Layer 5 of a small transformer language model trained on English Wikipedia (12 layers, counted from 0, width 128).
A neuron's activation on a vector x is GELU(weights . x), where the dot is the dot product.

Input weights of the MLP neurons that the questions are about. A number n stands for (n - 500) times 0.0019.
n27: 485 302 477 629 665 445 460 572 675 678 417 529 579 610 364 470 426 497 518 473 552 600 509 563 427 409 375 382 433 488 588 414 479 473 594 650 462 556 461 257 450 732 584 692 551 353 454 500 335 455 476 407 597 462 417 407 215 569 598 551 500 605 514 526 503 772 608 472 608 463 403 526 515 616 386 491 455 506 566 568 506 456 521 450 587 470 434 421 479 581 385 624 372 506 497 373 541 681 563 412 473 553 538 696 402 634 553 629 527 638 405 543 552 260 414 617 552 526 617 533 472 485 476 602 606 497 514 482
n30: 517 410 468 433 449 495 311 538 444 441 469 522 337 599 515 760 630 527 297 509 470 417 422 448 461 480 466 588 514 475 500 544 315 548 458 549 571 466 566 489 638 370 453 544 618 464 480 457 570 494 419 401 611 642 533 356 385 574 438 455 552 541 543 724 575 573 694 531 580 445 236 626 342 415 519 417 559 586 677 500 276 506 500 497 437 457 412 469 506 455 477 566 470 811 513 419 430 426 491 523 483 565 530 480 467 660 482 503 472 411 468 358 561 629 470 322 583 549 440 430 506 506 548 388 576 453 555 431
n46: 467 532 577 441 511 486 390 553 566 567 429 451 435 615 442 514 538 523 455 629 597 423 413 584 477 524 562 500 437 556 477 615 495 420 441 342 428 396 524 422 467 434 493 461 380 680 507 570 577 541 627 495 329 474 521 537 475 512 424 422 413 558 523 481 544 502 496 476 488 454 502 523 512 585 516 419 412 390 347 340 537 589 472 481 369 572 586 638 356 612 541 431 528 476 489 466 456 537 526 495 347 427 388 478 491 559 450 479 328 582 500 562 456 549 326 512 491 645 534 467 441 561 554 469 440 518 729 325
n57: 391 448 467 330 472 383 575 587 524 602 662 519 520 665 494 584 511 416 438 549 492 516 476 426 300 563 530 259 481 489 418 544 530 548 465 513 589 618 495 374 503 622 424 471 579 439 536 464 567 565 456 400 537 519 411 468 380 463 646 511 476 622 513 328 592 510 455 452 759 433 551 604 553 273 378 584 484 630 601 451 373 444 361 559 545 541 465 377 591 520 421 503 394 562 577 574 311 474 519 657 609 395 614 549 445 461 543 526 620 530 467 523 411 617 524 373 413 396 414 621 506 570 538 453 463 377 547 525
n86: 483 247 563 666 190 568 529 391 793 474 371 549 431 449 396 658 580 304 608 345 571 607 452 387 640 618 528 530 471 528 438 395 347 556 639 520 456 503 391 507 657 510 385 702 454 579 446 573 476 454 482 275 583 624 314 462 575 497 342 279 354 640 503 473 520 443 571 581 496 641 483 534 521 419 661 302 514 459 294 370 503 514 521 382 649 631 623 345 476 658 375 307 435 615 483 407 352 510 669 561 630 281 575 553 605 507 265 530 662 620 507 598 473 355 578 500 415 645 507 302 471 279 559 553 510 629 497 581
n101: 513 516 588 540 423 489 584 460 470 463 342 516 729 468 558 426 516 489 505 379 682 544 419 522 505 578 388 456 581 522 430 492 457 505 511 510 463 522 550 521 736 465 405 535 539 357 408 495 565 602 503 301 500 503 305 511 608 598 495 549 363 505 602 407 535 349 477 551 594 770 422 360 436 456 579 572 443 420 463 495 495 505 411 438 537 541 576 444 254 365 408 484 452 421 487 569 602 479 434 442 445 362 548 370 418 406 523 616 549 321 604 545 651 542 381 353 513 547 408 427 472 477 459 467 450 495 721 472
n109: 387 547 489 355 554 536 732 394 437 566 460 597 407 522 509 575 635 531 675 427 486 559 540 512 283 412 555 492 588 531 520 341 569 489 497 426 405 362 651 595 580 509 475 508 538 440 388 530 509 393 467 598 622 477 617 548 467 332 595 523 469 492 464 582 528 516 677 318 625 354 662 611 384 696 461 549 767 554 478 456 404 391 463 406 475 133 543 415 483 476 526 494 452 414 451 380 622 402 622 562 613 423 523 465 522 514 515 608 497 544 390 506 548 509 416 489 452 369 472 606 458 414 423 345 536 374 524 584
n134: 602 390 449 391 682 472 507 479 521 758 461 458 503 645 257 915 600 531 308 572 614 391 578 431 524 380 371 463 361 518 496 497 606 223 461 432 462 369 489 562 401 575 555 556 598 528 413 327 475 453 467 497 482 482 555 307 607 677 636 496 348 619 572 388 535 657 636 358 698 460 518 386 339 636 534 640 429 377 493 388 587 408 602 412 576 367 500 803 486 785 585 635 388 557 595 609 627 648 489 649 385 543 577 377 601 329 339 486 586 590 371 528 448 371 531 377 472 521 558 401 584 382 606 193 483 538 339 439
n135: 623 543 597 531 468 485 516 652 422 667 539 500 424 581 428 724 529 472 544 303 561 442 428 598 500 630 615 544 292 621 477 477 567 487 505 540 513 324 576 424 492 596 442 510 495 508 527 361 510 400 455 454 456 667 472 459 477 416 555 539 434 566 598 337 678 542 478 500 542 285 395 601 495 583 477 453 648 462 317 616 416 575 505 660 437 437 500 418 464 557 514 510 655 562 500 444 510 341 589 694 545 456 536 415 584 477 670 480 474 463 457 472 515 492 457 579 482 434 615 466 422 452 422 550 631 485 488 476
n152: 555 425 492 455 404 387 464 562 681 643 316 439 412 441 389 588 489 482 354 414 329 516 445 597 586 473 385 460 615 450 490 577 670 296 481 457 318 383 408 648 481 519 593 534 516 360 484 551 305 540 574 555 300 587 451 424 526 474 487 487 466 615 503 422 516 602 488 522 535 475 545 479 503 335 482 438 575 586 482 444 573 492 563 468 562 347 636 587 312 556 554 461 531 471 508 492 479 631 476 386 546 601 419 616 448 395 464 528 688 624 420 430 495 428 670 416 435 405 462 439 514 525 524 459 585 632 451 425
n260: 570 673 356 321 483 557 494 677 488 371 448 424 363 294 290 336 580 416 540 481 557 478 527 472 383 610 463 549 550 676 455 405 509 402 515 624 548 426 512 500 537 275 590 452 600 369 418 620 253 596 437 458 397 536 441 615 437 623 426 664 581 557 491 551 759 747 437 294 516 354 406 408 536 611 462 379 512 642 438 567 597 497 397 469 608 534 543 342 586 477 429 476 383 561 509 513 491 411 491 538 475 384 533 428 587 530 623 559 425 425 516 485 605 309 464 427 644 437 491 362 487 688 387 525 637 338 503 466
n266: 549 573 527 410 645 399 755 528 389 549 409 515 507 528 475 487 552 351 464 471 495 474 513 547 525 492 380 507 460 459 610 600 412 567 523 495 503 443 605 614 619 461 427 558 571 428 519 357 397 437 479 546 515 462 560 556 525 465 724 422 465 487 698 581 624 312 500 440 382 304 538 455 467 560 413 671 645 725 417 507 301 495 541 467 419 432 419 446 451 492 483 487 495 420 443 442 562 435 474 386 369 585 569 545 482 605 546 513 531 384 658 603 650 686 450 431 492 460 512 562 476 487 536 568 482 427 459 487
n328: 500 364 464 543 423 464 429 497 456 694 585 631 542 439 500 538 503 476 456 532 506 420 509 315 491 429 601 630 497 438 633 552 353 631 382 425 372 484 684 497 400 456 506 577 596 457 321 608 475 491 539 338 618 450 497 466 503 576 412 481 588 663 563 629 362 590 363 16 487 506 466 849 466 412 470 519 422 404 424 545 528 618 463 721 546 408 513 512 494 394 503 442 463 413 455 574 522 664 494 481 516 428 463 401 436 639 342 303 443 551 471 618 644 464 479 401 356 536 648 444 561 523 516 621 576 558 581 357
n383: 443 553 466 450 459 519 609 414 677 613 618 510 559 533 520 281 361 544 316 548 456 417 479 500 516 517 440 538 613 491 509 444 362 569 569 482 367 550 582 582 498 490 528 570 761 659 458 598 374 514 534 374 590 486 400 432 526 460 668 536 449 523 421 549 458 372 462 458 599 418 552 486 554 483 472 461 498 502 592 550 509 526 491 614 479 466 555 398 457 457 471 472 559 436 475 498 472 428 529 331 425 481 479 607 516 479 518 629 597 541 446 651 601 587 440 526 528 468 583 562 616 500 605 578 412 467 493 658
n402: 625 640 588 477 557 335 664 551 388 476 601 377 475 559 355 572 517 545 592 383 579 421 683 521 675 589 454 571 456 648 437 511 281 445 626 517 669 480 424 514 497 523 551 378 588 500 476 431 534 503 521 596 520 517 466 494 520 500 393 671 612 616 519 458 460 613 503 535 758 434 406 536 616 729 558 436 474 565 310 497 520 471 469 606 483 453 546 597 526 628 508 652 421 491 412 456 531 433 383 503 410 520 486 791 576 614 616 430 678 520 485 528 424 422 615 378 494 494 508 468 801 419 549 362 458 444 548 585
n457: 375 413 580 329 647 497 461 666 454 467 480 491 547 441 595 407 428 486 529 520 354 303 549 497 534 535 538 470 441 315 506 581 532 618 569 710 480 684 485 449 771 312 458 568 556 369 388 415 386 375 426 570 357 560 422 457 531 410 587 755 469 525 464 523 381 354 524 599 597 545 583 612 375 610 456 567 445 600 400 533 412 534 491 549 475 541 430 529 448 546 569 542 757 491 420 606 568 503 520 574 462 552 574 353 610 458 594 623 491 515 449 360 607 395 469 582 539 489 322 549 509 614 514 529 575 441 641 673
n466: 381 420 393 620 422 500 457 419 535 410 484 459 482 460 626 721 490 540 688 465 543 429 494 636 325 464 362 431 529 390 145 565 649 497 357 360 432 443 393 450 475 618 531 456 474 547 412 570 658 555 507 544 588 280 426 365 546 506 574 750 543 356 509 475 653 643 458 488 510 431 572 475 566 455 479 642 401 616 555 357 487 589 610 453 391 458 391 626 570 527 535 339 722 583 518 480 532 722 442 666 529 294 603 523 242 558 393 500 387 516 424 519 394 381 540 406 516 546 469 678 280 559 592 396 463 401 597 620
n467: 376 630 408 452 470 539 752 495 615 607 392 516 459 594 351 532 411 409 564 465 370 533 468 606 563 525 473 389 497 386 334 516 398 438 388 734 432 666 275 524 374 511 383 513 437 529 626 508 519 435 508 568 503 595 484 484 578 623 371 686 602 411 624 516 671 549 660 440 527 475 519 469 576 427 423 448 516 460 529 589 413 457 439 545 456 522 522 463 604 542 515 602 518 420 495 555 291 445 443 522 532 492 484 421 445 319 494 466 424 500 708 438 484 536 505 442 429 479 399 527 439 586 564 377 513 393 577 614
n483: 552 559 409 543 596 542 411 482 405 461 112 512 640 596 247 441 565 375 537 547 548 331 518 578 386 569 389 549 440 473 585 527 537 420 414 368 551 359 525 500 564 432 569 434 509 397 377 597 424 435 570 572 582 515 554 651 446 431 411 457 509 639 506 569 536 714 428 417 603 392 606 530 557 630 553 556 414 439 452 518 446 601 418 473 335 562 420 649 509 406 619 506 497 677 588 616 354 518 590 535 330 381 518 487 623 393 578 272 385 372 624 557 491 414 306 473 554 428 524 304 636 796 482 469 440 530 418 640

Each question shows a token from some text and the vector x that enters the MLP there. A number n stands for (n - 500) times 0.012.

",": 466 380 446 542 590 496 512 290 445 404 561 549 496 584 499 439 571 529 610 450 503 508 362 571 471 501 458 547 480 418 486 565 424 528 306 426 523 572 544 608 456 590 512 553 561 553 509 453 578 477 491 588 541 495 566 433 543 485 569 402 670 587 520 525 395 556 335 590 471 532 373 357 572 437 466 478 546 562 488 719 591 471 487 495 444 548 521 557 536 394 270 490 468 364 527 600 556 494 475 496 531 535 469 445 483 311 617 520 400 504 490 660 575 668 359 513 460 607 394 523 368 378 589 545 538 558 471 470
Which three neurons fire most, strongest first? n101, n266, n383

" of": 397 479 367 611 515 601 478 361 505 459 469 467 482 466 490 382 620 646 524 535 589 473 391 419 469 532 490 597 529 485 496 567 521 517 266 487 561 407 571 613 395 712 549 540 427 449 528 442 537 448 447 549 503 494 529 427 493 530 488 542 661 591 468 536 437 481 402 599 435 568 368 468 476 465 530 544 525 374 410 681 515 708 488 439 621 529 451 465 590 466 230 508 464 390 647 510 473 549 525 526 604 411 554 468 465 445 582 489 482 515 547 581 512 590 358 551 455 535 451 544 401 401 528 568 494 492 470 541
Which three neurons fire most, strongest first? n328, n466, n101

" later": 524 416 383 476 649 420 484 435 434 464 417 484 449 535 494 427 677 608 576 559 464 567 357 510 521 629 562 523 585 473 544 523 522 493 363 362 569 532 495 574 506 574 531 471 476 590 492 561 507 580 334 672 435 498 437 417 480 385 530 471 638 591 366 587 303 601 374 746 453 520 408 458 391 382 488 497 529 626 377 715 513 527 419 479 513 581 614 457 614 383 173 516 450 364 566 480 556 493 475 465 441 557 569 522 524 426 541 491 507 535 467 649 420 423 401 610 485 516 455 413 426 477 506 595 444 571 478 534
The neuron with the highest activation: n483

":": 528 559 450 525 624 568 507 329 466 438 467 305 429 529 537 464 522 622 610 491 535 526 400 475 599 484 483 463 473 373 606 476 500 508 327 466 532 463 584 583 456 502 572 494 424 516 536 489 585 507 459 554 449 602 540 437 599 452 565 364 618 572 472 377 507 495 354 680 455 600 324 364 513 559 490 477 545 639 494 657 540 496 473 458 527 523 440 452 531 410 199 449 551 430 596 537 466 571 528 565 561 596 516 452 429 474 557 497 446 482 528 565 524 550 358 566 464 503 496 462 456 437 468 625 546 536 460 424
The neuron with the highest activation: n101

"6": 476 487 480 532 685 657 494 423 533 538 491 343 395 558 540 422 432 587 651 502 496 447 446 486 518 559 591 538 625 386 599 568 505 451 459 498 545 494 391 622 404 509 581 465 458 495 599 468 534 261 294 482 484 567 680 460 485 389 409 448 656 572 364 446 410 470 413 572 493 479 310 437 556 520 446 394 619 577 463 613 609 466 419 474 455 617 593 499 630 411 374 600 481 394 546 589 599 511 488 440 439 654 527 459 526 411 566 455 539 588 475 718 374 537 451 504 397 541 326 442 484 396 459 531 531 482 465 507
The neuron with the highest activation: n402

"1": 461 470 413 490 611 639 413 397 443 484 489 468 471 548 546 423 580 639 605 518 466 412 430 467 601 477 560 513 595 403 576 635 512 493 434 522 490 471 479 565 454 443 623 446 423 489 605 441 547 317 326 460 463 421 504 420 517 422 348 458 631 578 306 441 281 539 359 590 491 430 372 475 559 517 430 488 578 571 465 641 555 456 473 425 535 692 607 459 688 495 334 517 527 386 505 599 554 479 528 455 468 660 534 504 535 435 573 447 578 593 508 661 377 533 484 521 470 584 389 440 513 429 393 569 576 493 468 491
Which neuron fires most, and how strongly? n457, at about 0.75

" in": 454 431 287 591 705 499 541 404 466 435 582 493 440 514 519 420 540 566 596 565 548 530 424 444 497 451 450 499 522 473 582 558 505 531 299 519 546 460 539 736 500 574 528 444 417 356 607 520 584 488 456 593 536 533 549 432 519 492 487 447 631 575 478 437 448 422 358 617 413 534 438 377 468 470 487 542 508 540 457 647 497 583 427 386 518 541 499 486 543 428 110 506 456 413 632 562 530 509 452 474 608 548 482 504 451 445 565 527 552 587 546 549 526 658 370 606 500 548 307 505 388 508 514 508 617 521 463 576
Which two neurons fire most, strongest first? n266, n101

"k": 459 500 419 521 713 504 426 382 570 459 526 395 289 558 523 475 679 527 483 470 592 538 350 544 496 547 574 619 596 380 597 511 576 522 327 441 693 422 490 699 412 462 602 600 551 552 526 462 540 388 473 580 561 485 507 529 507 483 460 380 719 573 534 440 397 556 395 603 422 309 313 417 608 385 477 514 476 430 440 671 590 525 579 393 472 604 476 464 470 316 532 516 503 386 478 714 531 462 504 538 594 632 465 451 485 325 568 497 537 582 479 619 467 527 529 589 511 514 388 365 399 390 413 554 427 547 470 465
The neuron with the highest activation: n483

"\n": 531 459 396 519 513 521 436 432 491 311 536 431 294 503 513 522 556 594 524 560 503 460 410 515 455 535 520 505 535 415 551 542 536 520 329 486 483 518 576 581 473 486 551 510 456 598 538 515 629 447 473 496 489 532 652 502 533 429 523 464 513 587 327 497 513 527 237 699 563 476 439 538 514 389 501 541 459 545 513 738 551 536 444 400 523 594 443 497 525 464 392 514 488 320 494 622 622 513 550 524 490 496 599 472 590 392 431 503 478 613 519 521 492 570 403 481 476 522 359 465 508 391 508 581 529 506 465 498
The neuron with the highest activation: n57

" has": 484 470 359 532 527 603 434 345 501 477 565 437 377 585 495 486 642 514 453 494 543 483 415 439 482 477 504 618 460 488 583 503 532 515 409 475 606 571 496 769 520 650 507 556 415 487 451 471 694 524 384 603 486 404 453 396 580 475 463 329 573 576 345 522 409 409 277 833 407 409 351 459 565 378 611 486 610 630 458 689 585 530 412 455 561 565 448 419 590 463 443 477 447 439 617 557 556 407 494 479 526 562 545 518 444 264 654 415 567 451 502 639 454 426 432 681 558 647 313 410 421 364 505 582 510 561 479 520
The neuron with the highest activation: n86

" from": 454 511 254 555 653 448 444 368 476 399 502 422 380 511 499 349 476 631 566 568 660 516 383 541 464 496 531 598 564 443 585 562 505 453 307 587 520 407 476 672 453 599 510 525 442 506 536 441 610 458 531 526 490 504 517 500 525 500 525 509 685 581 563 473 369 423 337 640 511 550 405 421 431 334 543 540 500 484 340 670 535 593 462 397 515 544 521 502 569 425 251 467 534 417 545 575 562 580 500 429 560 527 459 502 579 427 589 513 598 448 510 670 530 675 373 510 525 593 274 514 413 427 544 549 479 566 471 425
Which neuron fires most, and how strongly? n101, at about 2.8

"After": 531 583 383 497 598 528 439 371 501 458 473 426 373 517 501 413 523 708 546 483 527 473 470 547 428 686 503 537 548 502 555 563 523 437 336 433 563 517 428 628 592 711 500 601 528 563 604 497 679 542 537 606 496 463 401 399 516 406 549 389 627 577 410 536 336 494 336 649 323 545 392 410 442 370 508 386 515 602 353 788 603 569 481 441 548 556 459 415 582 461 235 473 434 316 531 619 450 629 535 413 464 580 553 474 506 364 514 475 557 591 488 632 352 591 396 573 606 497 263 452 487 416 567 585 508 438 478 424
Which neuron fires most, and how strongly? n383, at about 0.41

"0": 459 423 408 497 613 581 560 477 567 442 533 446 349 525 534 450 515 499 583 540 524 411 381 496 502 549 528 471 603 434 621 603 548 621 331 501 559 446 475 621 432 572 521 410 425 456 507 389 476 455 400 564 519 542 638 355 524 565 409 447 625 577 410 432 370 457 390 554 449 401 388 404 528 498 470 373 543 566 516 610 533 466 346 529 625 584 616 500 545 369 430 594 515 361 488 566 577 525 534 549 604 553 599 490 492 393 622 614 451 504 502 650 412 555 456 606 399 566 420 364 434 480 445 582 504 581 464 420
Which three neurons fire most, strongest first? n467, n260, n135

"==": 596 371 441 565 758 463 439 226 481 413 489 391 463 482 520 442 510 553 453 486 540 431 490 521 483 571 497 543 496 475 571 547 587 541 374 528 454 442 471 643 377 582 546 487 496 553 482 603 589 404 371 748 478 436 561 448 531 495 501 458 590 574 588 401 447 480 341 634 522 596 394 576 467 421 546 502 419 562 468 592 626 547 340 511 463 517 539 577 508 407 297 471 412 266 602 536 611 491 642 454 464 595 587 498 457 399 502 474 481 568 535 683 542 440 417 648 384 566 353 554 522 381 543 574 557 486 466 490
The neuron with the highest activation: n328

"o": 616 489 430 481 744 528 534 411 489 440 577 243 353 505 500 436 646 564 573 439 484 664 293 537 444 578 530 612 501 464 523 557 538 502 351 532 680 581 536 629 429 532 581 567 474 528 471 435 561 437 364 592 520 514 530 450 470 444 500 387 727 574 552 495 449 455 381 515 469 547 373 346 423 400 460 433 551 460 384 667 618 534 507 475 468 588 506 530 656 366 429 544 445 420 576 740 548 438 521 620 392 613 606 406 382 505 557 491 405 626 452 615 449 532 432 607 451 544 368 485 362 377 378 510 471 573 471 544
Which neuron fires most, and how strongly? n135, at about 0.5

"'": 486 436 306 405 844 673 458 460 450 366 520 509 375 527 508 424 523 614 625 582 548 558 442 435 575 493 460 549 615 529 498 542 531 518 345 442 580 418 536 580 356 722 440 447 532 472 503 612 603 414 387 548 524 557 669 421 563 530 502 469 613 574 416 528 476 491 347 725 352 567 405 477 554 378 485 471 547 518 479 641 582 378 379 517 441 454 455 395 529 421 437 552 498 473 527 518 613 408 610 526 600 523 515 419 429 376 597 593 555 384 549 522 443 537 485 659 383 550 312 344 400 400 531 599 521 488 471 510
Which neuron fires most, and how strongly? n109, at about 0.27

" The": 496 521 306 542 593 520 491 370 535 476 551 360 398 556 530 489 559 573 594 454 505 486 436 583 553 476 457 526 649 384 557 539 591 540 296 380 493 561 517 576 445 563 423 433 548 438 508 451 672 459 451 527 469 463 507 453 566 424 525 416 668 573 332 507 436 506 331 661 383 518 352 431 450 395 480 500 458 539 512 664 719 577 541 518 448 551 545 476 523 518 244 590 413 435 476 580 653 489 568 534 582 515 595 549 492 313 489 569 468 449 494 557 456 483 516 514 556 561 351 495 435 392 503 535 507 637 466 493
The neuron with the highest activation: n466

" west": 498 365 450 481 735 454 462 420 488 414 558 392 383 559 493 446 521 602 599 451 557 548 350 611 459 389 550 636 629 383 550 552 585 557 272 447 454 512 445 758 423 648 486 528 383 560 448 433 693 560 445 527 423 566 580 505 383 399 496 353 564 572 335 514 438 588 380 603 541 416 436 417 558 473 511 534 526 550 498 657 503 537 511 521 503 730 561 551 616 430 227 531 433 373 591 544 544 389 423 367 692 617 525 392 456 556 600 530 638 487 484 649 556 720 505 464 458 465 254 446 417 423 537 425 460 578 475 558
Which two neurons fire most, strongest first? n57, n266

" gr": 534 527 109 515 606 562 463 404 464 443 564 451 291 464 518 427 652 567 578 402 545 551 422 475 689 566 512 520 569 480 527 528 649 545 375 485 495 601 487 688 487 547 668 606 425 518 444 519 558 452 514 563 440 419 652 567 442 446 334 348 539 571 361 468 119 450 291 612 563 580 365 445 469 424 478 570 611 529 497 729 453 519 406 447 533 576 525 497 520 577 363 437 477 485 535 563 651 511 443 500 528 594 394 500 462 396 607 374 527 492 524 574 528 541 576 498 531 584 322 289 498 392 473 634 615 514 478 504
Which neuron fires most, and how strongly? n152, at about 1.1

"rid": 496 436 382 555 582 683 406 439 704 442 570 245 219 559 511 487 732 561 474 334 653 459 447 529 525 596 576 578 641 386 566 533 558 565 314 525 654 672 471 617 363 596 530 503 367 518 452 399 618 544 402 658 466 494 568 502 482 522 521 301 620 571 272 483 436 493 376 533 386 404 378 396 441 467 540 387 577 513 465 678 572 501 513 516 582 528 542 502 575 306 515 471 588 425 605 598 605 505 442 560 492 628 495 434 361 332 584 524 539 583 533 534 466 605 412 518 450 543 479 483 272 417 521 420 428 509 479 551
Which neuron fires most, and how strongly? n466, at about 0.29

"7": 464 469 335 516 637 484 486 414 501 438 534 426 423 494 524 467 472 675 556 513 469 409 353 583 529 638 511 544 467 481 545 713 537 537 331 472 583 473 485 580 428 567 575 503 455 545 558 427 519 449 353 518 514 560 547 413 524 423 545 421 605 584 399 491 277 419 338 502 497 489 428 510 495 459 457 353 617 697 492 693 568 546 444 539 408 633 608 463 563 405 334 471 520 315 497 579 488 547 446 456 620 651 593 508 496 444 578 514 450 558 444 678 380 569 460 501 349 614 404 420 468 428 460 586 459 618 472 447
The neuron with the highest activation: n328

" then": 537 393 419 500 555 416 551 435 474 520 460 625 416 539 499 465 581 575 525 523 470 585 374 405 423 603 634 580 552 356 648 518 473 403 336 502 575 466 432 545 561 595 447 539 476 533 517 555 630 464 414 600 428 520 406 392 436 437 496 387 666 587 374 631 420 558 375 675 402 490 393 518 554 410 489 550 567 566 476 747 562 452 501 485 594 605 564 451 629 473 229 556 437 364 473 458 556 375 508 495 433 508 579 491 519 443 581 511 524 605 394 649 512 487 389 555 506 436 525 348 442 358 444 534 440 549 476 540
Which neuron fires most, and how strongly? n86, at about 2.3

" only": 501 459 410 465 568 569 628 504 459 544 629 492 393 560 530 410 555 558 430 464 472 469 436 457 477 473 639 486 576 518 561 467 486 443 348 528 578 552 479 598 371 660 515 552 440 423 523 462 580 566 308 545 494 540 528 310 458 369 455 441 675 566 376 463 284 548 347 775 440 459 353 475 581 429 496 600 574 603 464 650 552 505 420 619 430 599 509 455 604 440 272 460 532 421 582 574 512 503 477 516 438 516 474 563 557 458 594 487 558 414 469 699 540 547 466 490 503 463 388 422 406 444 390 614 509 553 463 512
The neuron with the highest activation: n57

" for": 534 491 238 561 633 532 428 401 510 390 563 440 390 542 502 380 538 647 568 504 571 442 500 418 434 536 401 468 472 463 525 610 512 413 342 497 571 509 510 689 418 683 491 446 475 418 468 475 667 403 469 622 487 492 619 426 472 464 546 467 694 573 383 486 416 432 398 648 475 518 417 434 479 415 543 479 666 561 365 632 585 578 406 410 488 445 425 515 639 456 293 476 577 439 581 586 575 611 526 488 453 536 522 510 561 433 619 497 536 542 548 681 460 577 380 514 527 572 377 490 401 388 580 527 551 478 466 492
Which neuron fires most, and how strongly? n466, at about 1.5

"can": 492 423 347 421 744 488 454 513 576 483 496 284 279 584 510 408 604 545 605 462 571 501 418 444 496 508 618 597 512 510 588 532 567 533 394 493 590 529 449 900 391 584 541 453 357 466 534 554 610 450 373 567 535 471 618 416 532 488 555 320 715 580 339 552 463 569 438 605 345 443 363 541 436 452 517 456 465 514 483 716 564 430 471 450 440 570 512 579 625 408 357 562 435 430 534 618 674 402 537 433 523 643 487 355 417 424 553 553 448 548 407 461 420 502 372 565 442 586 440 424 372 409 459 454 532 605 478 527
Which two neurons fire most, strongest first? n30, n109

" however": 591 461 454 495 573 526 584 402 467 515 455 431 347 471 507 446 633 514 492 450 455 502 354 514 485 587 548 598 508 473 505 561 498 548 438 406 633 584 465 721 453 722 539 579 387 521 479 546 724 491 356 611 563 519 518 285 381 414 447 400 635 570 510 510 359 480 358 813 322 490 344 496 529 354 525 510 516 659 492 722 584 569 430 523 550 526 551 451 509 380 221 511 491 387 538 507 625 461 515 440 533 516 543 528 534 327 572 484 477 518 473 599 513 578 470 623 431 598 380 404 393 396 460 533 480 536 470 486
Which neuron fires most, and how strongly? n86, at about 1.5

"s": 503 406 449 513 691 521 391 416 476 383 587 420 449 499 505 386 601 587 600 499 456 514 387 572 474 447 484 687 363 495 604 551 529 540 326 515 649 480 497 774 339 555 526 636 523 517 468 495 531 459 427 679 489 471 494 394 586 499 463 401 652 574 341 447 306 580 312 603 495 485 405 443 504 434 519 520 583 467 526 674 503 477 535 551 497 417 531 416 488 405 342 574 490 372 612 593 619 530 495 411 524 508 518 465 529 303 554 573 565 453 565 744 585 599 427 540 417 506 433 467 276 433 472 583 560 563 470 444
Which neuron fires most, and how strongly? n328, at about 0.95

"iti": 518 547 283 535 782 560 482 464 483 437 510 359 426 513 530 286 559 523 493 445 456 483 402 468 590 520 559 572 595 500 637 544 574 549 427 496 587 489 403 688 424 497 584 512 463 459 604 568 552 372 329 536 574 511 665 401 502 498 436 460 689 566 421 476 472 481 308 608 423 659 372 476 457 382 486 392 392 564 429 667 487 444 470 553 434 501 508 582 596 452 390 514 482 375 623 638 621 472 546 485 436 516 526 437 452 482 550 657 412 581 427 574 548 683 444 585 379 406 575 498 355 495 469 541 381 582 467 438
The neuron with the highest activation: n383

" (": 497 550 410 447 651 687 407 379 472 421 512 388 323 575 519 436 507 674 621 451 536 579 439 387 547 435 473 575 546 291 538 548 579 485 471 538 488 421 436 636 391 456 565 452 481 488 553 471 543 296 356 506 428 504 612 419 519 415 439 496 584 584 381 524 425 491 411 635 503 559 435 484 511 484 535 502 687 552 562 702 556 461 487 412 506 476 454 490 553 487 315 588 494 493 610 574 586 351 588 533 450 511 551 452 526 327 577 470 511 587 516 688 610 585 433 506 501 541 310 502 439 363 507 573 526 473 471 375
Which neuron fires most, and how strongly? n109, at about 1.8

"3": 454 552 417 474 711 584 500 409 523 471 542 337 313 526 521 467 455 594 573 522 485 389 426 459 496 612 472 614 621 400 483 600 523 490 365 529 540 531 431 608 442 613 576 518 389 456 524 425 528 429 355 536 470 554 640 383 558 409 378 470 622 584 403 432 398 518 379 604 523 422 347 528 549 541 432 366 617 606 531 694 570 551 460 469 559 655 581 501 579 387 299 534 496 377 518 573 534 542 513 463 564 625 607 476 466 437 607 462 536 536 435 662 439 483 456 561 481 590 350 453 467 384 443 496 446 475 468 469
The neuron with the highest activation: n402

".": 567 451 400 552 685 419 494 351 499 379 574 442 324 540 524 478 597 513 526 482 484 549 328 449 504 670 489 549 535 526 547 531 477 531 405 447 541 505 499 572 485 561 491 508 601 595 498 497 595 439 415 543 580 472 530 444 556 442 509 423 646 580 410 493 485 470 257 651 594 570 346 293 517 540 491 466 470 638 489 615 515 500 444 407 502 592 474 559 514 430 298 477 496 389 553 484 588 507 587 502 543 516 526 459 507 316 478 530 460 515 558 614 574 636 415 556 475 525 356 507 453 382 486 641 521 495 463 427
Which three neurons fire most, strongest first? n101, n266, n383

" exception": 480 424 358 609 686 563 470 464 548 498 489 523 328 582 522 365 537 531 415 461 412 468 378 571 497 604 532 587 633 398 696 450 582 558 362 429 563 504 467 759 302 615 657 459 458 489 557 484 598 485 392 643 458 497 583 428 515 399 488 470 633 556 289 429 211 505 343 742 402 553 424 425 412 396 507 512 604 654 483 768 494 445 442 603 595 464 514 526 632 315 282 507 486 460 528 672 543 483 528 436 407 491 527 512 572 371 605 502 492 578 482 565 544 502 486 517 418 470 432 423 466 516 535 598 436 460 467 537
The neuron with the highest activation: n383

" ft": 487 449 330 475 852 629 477 513 542 435 573 392 393 627 524 429 640 628 514 482 556 563 381 623 493 604 559 658 587 434 591 476 632 568 391 536 487 467 423 583 378 588 556 546 406 560 505 475 514 451 389 525 529 549 543 601 460 545 495 426 611 574 458 495 395 477 358 672 567 429 484 279 642 470 479 506 519 577 401 496 549 454 435 452 379 461 410 463 549 427 268 650 380 335 590 515 663 547 468 491 500 598 468 431 526 367 503 441 518 535 501 530 504 510 503 484 434 568 395 448 487 476 390 509 558 540 464 405
Which three neurons fire most, strongest first? n27, n134, n260

"ull": 394 485 355 496 738 484 434 365 560 542 600 416 163 533 543 542 561 601 486 390 483 498 357 597 474 438 627 560 633 499 542 552 569 484 352 501 568 470 426 644 422 443 605 566 414 465 481 512 540 475 405 608 548 479 699 536 458 441 459 374 733 570 198 548 408 450 462 539 378 467 459 395 513 457 498 585 582 594 411 737 531 531 360 481 452 639 544 511 643 325 445 490 516 409 548 576 599 558 524 517 683 567 554 485 464 399 583 385 534 479 519 524 409 441 448 503 461 453 315 375 445 470 501 494 531 512 473 432
Which neuron fires most, and how strongly? n109, at about 1.3

" the": 488 529 300 568 680 655 497 408 470 449 545 434 387 485 500 473 536 544 583 521 499 455 414 598 560 456 524 541 658 385 550 544 523 521 212 484 447 469 526 616 377 513 480 410 479 438 429 492 627 469 362 526 465 535 516 428 535 453 535 454 693 585 330 486 447 460 383 581 466 542 389 549 492 399 528 490 523 467 556 647 653 496 483 562 487 561 535 446 612 562 242 585 406 420 533 627 611 525 578 581 481 542 527 528 474 436 549 634 418 464 487 567 457 529 502 542 549 562 288 559 438 371 513 527 461 518 471 440
Which neuron fires most, and how strongly? n466, at about 0.52